Layer 11 of a small transformer language model trained on English Wikipedia (16 layers, counted from 0, width 96).
A neuron adds its activation times its output weights to the MLP's output. To switch it off is to set its activation to zero at one token and run the rest of the model.

Output weights of the MLP neurons that the questions are about. A number n stands for (n - 500) times 0.00052.
n82: 563 396 493 373 729 568 534 584 632 551 443 337 699 344 665 519 495 548 560 446 391 508 519 605 239 581 385 558 337 785 774 576 428 497 510 543 305 514 432 478 567 660 556 435 528 348 395 396 428 500 343 633 496 518 653 778 575 482 621 579 597 271 369 550 378 574 363 328 793 540 481 548 569 598 584 222 261 416 447 503 585 576 514 340 635 413 453 656 363 576 561 561 580 496 335 336
n83: 578 477 457 576 620 755 492 674 717 559 458 617 263 361 734 368 548 621 646 402 690 397 426 443 455 375 543 698 728 483 672 656 663 571 596 730 158 215 527 560 447 454 554 470 363 438 501 303 570 632 258 678 373 453 425 536 405 757 388 324 530 388 688 415 566 516 677 694 390 601 317 509 496 350 462 814 466 450 492 574 363 610 418 458 635 381 799 448 508 769 688 507 615 738 413 859
n116: 400 670 474 746 602 27 220 344 519 282 806 585 475 332 464 407 698 262 740 323 606 538 785 705 797 535 528 362 672 643 562 484 375 690 543 632 462 519 368 615 298 398 517 723 502 205 647 190 416 250 675 537 791 487 477 625 519 436 572 308 677 308 699 694 345 814 594 446 477 391 412 417 478 473 391 671 511 506 281 461 451 336 423 563 566 569 427 566 631 230 241 354 645 682 481 164
n122: 509 463 368 510 629 528 746 577 293 667 455 636 512 628 680 536 350 352 418 387 403 488 344 626 252 417 427 429 453 469 369 283 453 504 593 429 345 457 673 417 384 196 568 643 577 516 413 597 550 541 396 419 693 686 500 682 317 536 439 292 504 523 621 702 616 643 445 398 339 342 698 254 588 647 578 662 589 617 664 532 283 487 406 504 396 505 705 588 708 475 409 707 617 616 510 614
n132: 230 475 268 746 446 498 577 343 445 571 592 520 876 447 177 427 267 348 387 647 518 299 186 474 499 508 254 598 492 436 461 630 495 487 376 348 589 292 260 671 526 377 403 431 487 708 250 686 417 507 61 502 541 642 353 436 463 279 465 602 709 877 776 317 536 631 173 558 377 591 441 610 526 564 336 834 554 615 855 417 455 360 572 395 510 705 323 596 774 444 700 397 621 498 500 463
n178: 393 473 549 463 416 395 384 569 504 391 556 604 514 410 194 592 386 525 433 415 549 516 557 497 466 542 443 404 501 579 787 540 718 576 497 536 613 546 313 468 509 443 707 344 652 399 599 404 701 368 868 534 330 522 522 572 527 456 475 962 595 434 497 547 372 455 426 518 592 637 481 600 458 554 306 324 507 429 297 479 481 387 556 313 493 573 425 374 497 413 632 530 433 338 477 411
n210: 623 164 483 320 663 633 823 568 335 275 631 352 534 574 273 546 385 222 563 596 632 325 241 527 565 266 765 254 577 456 640 361 483 431 516 632 473 521 479 387 386 414 482 533 518 463 488 481 513 525 465 466 481 552 367 614 576 588 774 691 516 468 696 482 694 586 372 504 495 438 372 290 267 665 409 387 335 500 475 419 552 469 501 847 570 562 351 565 377 533 375 708 349 405 333 444
n235: 688 693 357 550 641 458 493 430 427 415 750 534 703 744 721 545 635 545 535 592 632 370 572 434 295 493 692 587 230 542 543 650 280 331 599 626 580 663 450 586 475 464 692 716 509 625 158 468 734 610 620 450 531 726 702 428 690 591 357 483 329 412 235 757 579 573 495 596 423 583 810 566 506 497 365 446 414 526 482 572 190 566 427 321 461 716 623 369 393 216 308 787 533 787 744 583
n252: 662 399 697 418 653 339 411 587 444 513 457 812 305 343 353 802 543 502 436 427 458 325 341 650 535 375 527 412 375 611 115 497 600 476 420 582 598 560 621 279 369 279 542 625 306 595 577 748 495 564 521 531 169 462 286 705 438 596 226 487 594 454 508 719 520 460 270 526 505 615 446 513 612 621 605 454 414 468 494 478 672 468 546 707 441 510 589 529 349 289 539 674 252 566 587 639
n270: 657 662 424 463 376 599 358 321 491 396 350 357 384 463 694 624 397 621 704 609 578 605 505 523 545 337 300 539 398 647 556 418 536 341 384 570 377 353 592 695 556 288 518 590 338 483 578 455 532 492 486 351 565 390 719 709 547 602 739 810 690 634 429 308 389 535 370 515 295 547 804 649 482 465 526 508 573 579 726 744 500 331 459 658 739 528 476 315 599 308 383 793 480 565 429 715
n281: 629 572 503 462 483 532 666 537 364 542 688 731 615 584 514 544 608 608 548 280 577 645 589 292 410 505 522 412 368 437 476 381 543 296 377 482 531 463 631 326 432 423 461 194 521 572 601 554 469 241 694 335 583 581 446 529 554 430 508 672 633 323 587 419 443 459 497 595 494 564 637 426 359 469 744 394 612 566 375 532 568 659 393 398 313 422 646 434 460 661 456 651 424 521 387 503
n374: 645 470 395 748 371 300 567 508 230 379 243 524 630 774 448 656 377 351 636 490 437 405 469 384 280 589 489 361 400 473 500 344 448 705 579 365 461 436 664 559 530 507 444 547 549 496 368 513 423 521 497 440 568 531 473 584 550 776 471 336 715 190 778 524 608 456 595 607 512 648 477 160 87 698 595 423 453 652 498 258 558 449 379 677 662 426 655 821 374 527 472 445 403 496 612 102

Each question names a token from some text and the token that comes next. It shows the activations a of the neurons there, in the order above. A number n stands for (n - 500) times 0.0096.

Then comes g, the gradient of the next token's log-probability with respect to the MLP's output, scaled to length 1. A neuron's effect is roughly proportional to its activation times (output weights . g). A number n stands for (n - 500) times 0.00088.

"age", then "able"
a: 620 500 500 500 500 591 500 602 593 519 500 589
g: 306 486 561 481 488 412 488 572 491 496 316 497 454 505 487 616 587 483 304 444 561 147 462 664 628 482 485 395 310 573 336 194 380 683 312 610 411 550 648 672 549 415 331 574 686 448 566 669 490 546 466 561 536 508 501 662 420 413 536 392 355 357 666 675 362 412 614 451 560 626 508 417 529 548 521 436 666 544 669 396 561 535 410 647 372 280 272 285 509 518 586 436 464 480 475 462
Which two neurons, each switched off alone, lower its probability most, in order? n252, n374

" |", then " U"
a: 500 500 500 668 500 500 500 641 500 500 500 500
g: 464 476 547 498 459 209 558 637 445 793 708 652 709 533 427 553 671 580 544 357 420 590 593 459 500 458 451 564 586 505 495 492 587 554 404 478 329 364 729 593 711 480 469 557 359 337 87 504 536 570 446 577 535 434 346 396 614 571 560 323 586 461 468 626 559 480 415 635 505 453 608 508 361 666 577 659 517 509 520 656 578 246 374 509 527 427 499 651 437 568 706 536 608 509 594 406
Switching off which neuron hurts the next token most? n122

" qu", then "est"
a: 508 500 500 500 500 663 500 500 500 500 607 500
g: 510 291 478 523 545 411 393 470 601 530 581 611 556 693 623 740 541 653 667 534 455 500 351 446 455 484 400 494 333 597 452 516 377 358 638 393 424 480 441 647 475 598 672 638 712 329 742 494 416 543 505 766 428 527 299 614 515 426 355 376 597 562 437 597 506 490 319 584 538 481 799 540 581 287 388 560 481 578 588 547 481 362 591 374 565 605 542 516 441 504 312 743 394 702 493 650
Which neuron, switched off, raises the next token's probability most? n178

"um", then "ab"
a: 594 500 500 500 500 500 510 500 611 500 644 500
g: 481 452 573 357 191 452 537 574 267 278 590 558 505 554 433 526 577 741 480 547 784 471 549 485 576 341 516 417 597 346 518 377 309 508 428 394 563 607 452 640 645 342 266 337 647 468 352 528 579 527 632 450 659 451 280 359 428 556 433 456 410 627 411 394 527 365 423 451 337 723 683 536 603 451 459 561 583 449 388 654 555 505 458 509 280 410 580 401 593 521 573 675 587 611 577 450
Which neuron, switched off, raises the next token's probability most? n82

" ", then "il"
a: 500 500 500 500 543 500 516 500 500 589 617 500
g: 328 465 499 479 486 530 417 197 480 389 401 673 508 585 558 585 603 300 450 453 603 442 359 511 319 373 489 808 353 661 410 393 328 617 652 469 358 661 473 738 509 512 591 562 682 530 561 505 388 497 415 556 433 577 525 345 410 318 341 661 656 452 537 675 637 642 778 519 457 677 572 628 407 504 346 531 498 559 617 536 577 601 357 543 488 624 425 415 533 581 448 302 496 443 594 588
Switching off which neuron hurts the next token most? n132

" the", then "or"
a: 507 558 500 702 500 500 500 726 500 503 536 566
g: 638 469 482 472 460 468 368 335 398 403 342 397 475 484 486 697 549 522 597 428 701 266 521 579 374 595 521 473 259 608 464 546 395 671 462 563 636 474 662 639 426 334 329 594 530 513 665 631 629 470 519 503 479 588 549 693 548 390 566 437 467 476 585 640 445 635 335 278 653 693 545 667 675 376 212 521 560 563 485 482 612 777 606 553 361 587 478 442 567 335 331 545 374 446 353 551
Switching off which neuron hurts the next token most? n235

"est", then "ly"
a: 765 500 500 529 500 500 500 500 608 587 574 939
g: 544 690 463 484 439 610 469 389 670 348 621 263 562 531 503 651 547 268 576 575 589 689 322 503 598 393 558 546 583 597 337 463 467 387 816 510 467 496 591 482 524 604 460 720 281 499 505 331 269 567 424 490 483 568 677 484 416 457 720 573 646 407 379 497 531 646 441 473 485 408 562 690 394 578 406 608 591 699 575 744 436 622 568 552 422 614 593 642 442 335 357 564 395 472 378 415
Which two neurons, each switched off alone, lower its probability most, in order? n270, n82

"ad", then "on"
a: 500 520 500 500 500 500 500 716 519 670 551 500
g: 390 538 388 514 558 412 508 371 368 494 420 594 594 509 612 574 329 393 839 489 619 677 460 277 586 421 373 594 621 607 450 396 455 462 526 560 658 514 669 529 351 488 207 400 336 586 534 339 513 394 432 252 687 542 517 652 515 370 412 404 546 669 674 252 377 543 499 405 500 556 366 529 538 318 413 636 502 452 401 559 364 438 585 629 584 575 274 400 567 379 506 499 453 517 669 367
Switching off which neuron hurts the next token most? n270

"4", then "0"
a: 500 686 500 608 500 500 500 500 500 500 500 500
g: 663 453 340 564 495 404 874 309 445 426 477 636 682 287 353 651 412 732 621 496 452 481 669 361 586 534 470 368 576 598 482 572 436 490 473 458 702 313 666 448 348 512 332 475 414 546 606 558 736 373 454 598 554 422 398 453 462 480 442 319 299 319 281 506 637 572 398 453 440 559 504 422 527 689 380 587 507 590 401 529 605 562 488 541 396 569 518 573 500 425 418 586 586 444 229 510
Which neuron, switched off, raises the next token's probability most? n83

"ards", then ","
a: 505 500 500 577 500 678 500 561 500 500 500 500
g: 465 494 408 531 643 216 451 335 586 581 495 616 655 441 448 628 407 507 580 295 357 309 553 435 429 563 284 489 458 660 369 502 506 489 474 697 683 518 563 437 540 390 523 434 634 481 634 437 419 349 516 623 477 450 469 538 331 624 440 891 419 611 430 333 270 407 244 549 605 572 349 380 450 566 576 508 444 532 665 322 431 594 607 571 453 541 446 501 441 229 506 518 445 672 437 547
Switching off which neuron hurts the next token most? n178

" For", then "ce"
a: 500 648 562 694 640 534 500 500 500 500 500 500
g: 420 571 664 645 670 554 651 460 486 311 377 452 503 350 462 381 569 371 483 669 325 441 418 402 511 369 444 638 534 517 508 509 703 504 592 750 659 524 511 351 540 358 292 405 766 525 492 648 311 456 510 120 582 583 604 557 435 367 637 619 528 763 476 340 407 457 404 485 514 386 615 631 386 628 638 454 419 584 497 455 541 479 467 562 486 469 352 456 430 625 548 533 469 397 651 317
Switching off which neuron hurts the next token most? n132

"ach", then "ing"
a: 538 555 500 500 500 500 558 500 500 500 500 702
g: 612 460 524 642 583 463 443 492 535 630 432 580 567 597 579 630 428 445 468 291 497 518 534 603 310 550 533 313 278 547 438 331 610 632 381 630 468 513 694 424 576 382 447 579 598 309 452 565 441 393 592 490 368 635 560 434 376 447 594 325 455 373 787 583 384 676 607 306 557 480 488 439 444 254 263 383 491 676 715 507 578 691 451 573 406 456 293 328 386 601 450 563 310 492 359 429
Switching off which neuron hurts the next token most? n374

"ail", then " on"
a: 737 500 500 500 500 500 500 500 500 500 500 500
g: 687 524 550 708 634 619 399 698 566 519 482 535 637 512 603 567 453 545 342 399 561 525 670 586 496 574 528 477 440 431 553 769 703 414 566 574 588 387 559 202 520 551 515 373 577 383 476 392 530 419 481 563 531 529 425 366 385 418 544 353 662 593 417 275 343 639 743 763 470 429 327 632 651 426 380 536 530 263 487 411 535 473 418 228 393 619 534 623 425 470 399 486 588 510 550 311
Switching off which neuron hurts the next token most? n82

" the", then " other"
a: 500 600 500 717 500 500 508 596 500 500 500 500
g: 477 455 351 482 394 584 427 474 584 576 672 596 527 369 577 494 577 245 659 438 371 703 445 388 430 311 673 572 654 363 611 489 458 556 514 536 614 484 603 205 591 502 573 614 445 522 297 404 546 380 364 440 546 553 290 422 362 553 698 304 476 257 551 576 543 671 476 573 460 637 433 404 427 497 484 460 474 496 502 364 448 688 652 424 496 359 554 616 701 542 383 607 140 563 505 448
Switching off which neuron hurts the next token most? n122

"as", then "es"
a: 596 500 516 500 500 705 500 500 550 500 500 604
g: 624 558 614 536 492 395 610 708 407 788 504 618 451 464 474 630 275 542 472 440 353 578 559 689 365 517 492 417 517 508 434 296 413 444 565 451 488 382 523 382 371 738 334 597 408 453 436 618 553 539 495 691 393 393 700 808 468 475 525 407 391 656 551 483 564 493 506 447 545 660 527 471 335 724 489 317 545 622 647 642 386 758 492 591 490 340 745 493 480 603 572 346 412 566 449 534
Switching off which neuron hurts the next token most? n374

"en", then "i"
a: 500 500 500 500 500 639 500 500 500 610 542 500
g: 287 528 725 541 639 321 443 496 520 547 436 821 503 553 518 729 393 444 493 665 529 441 446 607 492 300 551 687 508 697 397 413 452 402 607 507 419 654 649 844 479 450 471 382 622 535 436 555 433 482 425 640 385 564 382 436 591 500 430 617 453 399 500 569 419 384 656 443 514 705 501 351 613 419 378 520 505 542 288 375 580 692 422 498 274 685 602 310 633 539 549 603 429 434 509 487
Switching off which neuron hurts the next token most? n178

" l", then "if"
a: 587 500 578 500 511 500 500 500 500 500 514 500
g: 246 605 511 439 502 309 446 570 652 596 546 362 607 278 489 609 271 710 365 494 482 269 604 631 678 467 524 352 456 354 504 389 431 527 686 589 351 510 359 762 507 566 488 532 505 606 651 479 564 521 551 556 313 483 449 393 468 595 688 462 458 499 463 545 544 623 729 339 492 571 577 530 482 419 425 433 505 444 551 598 352 601 280 444 230 485 434 604 621 428 263 586 634 485 609 360
Switching off which neuron hurts the next token most? n116

" g", then "al"
a: 615 528 500 500 670 500 500 500 500 500 567 500
g: 325 437 575 286 392 624 438 389 449 508 505 542 505 452 543 456 523 487 435 678 745 331 551 627 285 537 376 652 457 537 288 720 592 570 529 623 423 350 528 650 711 502 627 345 287 566 373 558 621 484 466 670 571 389 494 584 494 460 297 561 424 547 548 571 626 543 525 532 504 427 451 462 601 737 446 423 511 315 666 442 326 428 380 624 503 570 625 499 241 439 644 412 810 441 500 572
Switching off which neuron hurts the next token most? n132

" U", then "pl"
a: 514 500 500 687 500 534 500 500 500 500 505 500
g: 517 499 576 354 305 550 617 395 244 515 440 634 577 521 581 458 514 452 561 414 544 497 569 446 603 690 448 660 405 505 417 729 678 700 463 230 545 644 336 884 626 552 487 629 744 523 614 453 449 588 581 598 545 477 355 444 474 490 399 237 623 618 531 427 472 559 507 697 592 547 498 666 431 279 650 481 445 500 617 357 573 554 328 487 472 435 381 401 593 547 500 464 594 346 495 479
Which neuron, switched off, raises the next token's probability most? n122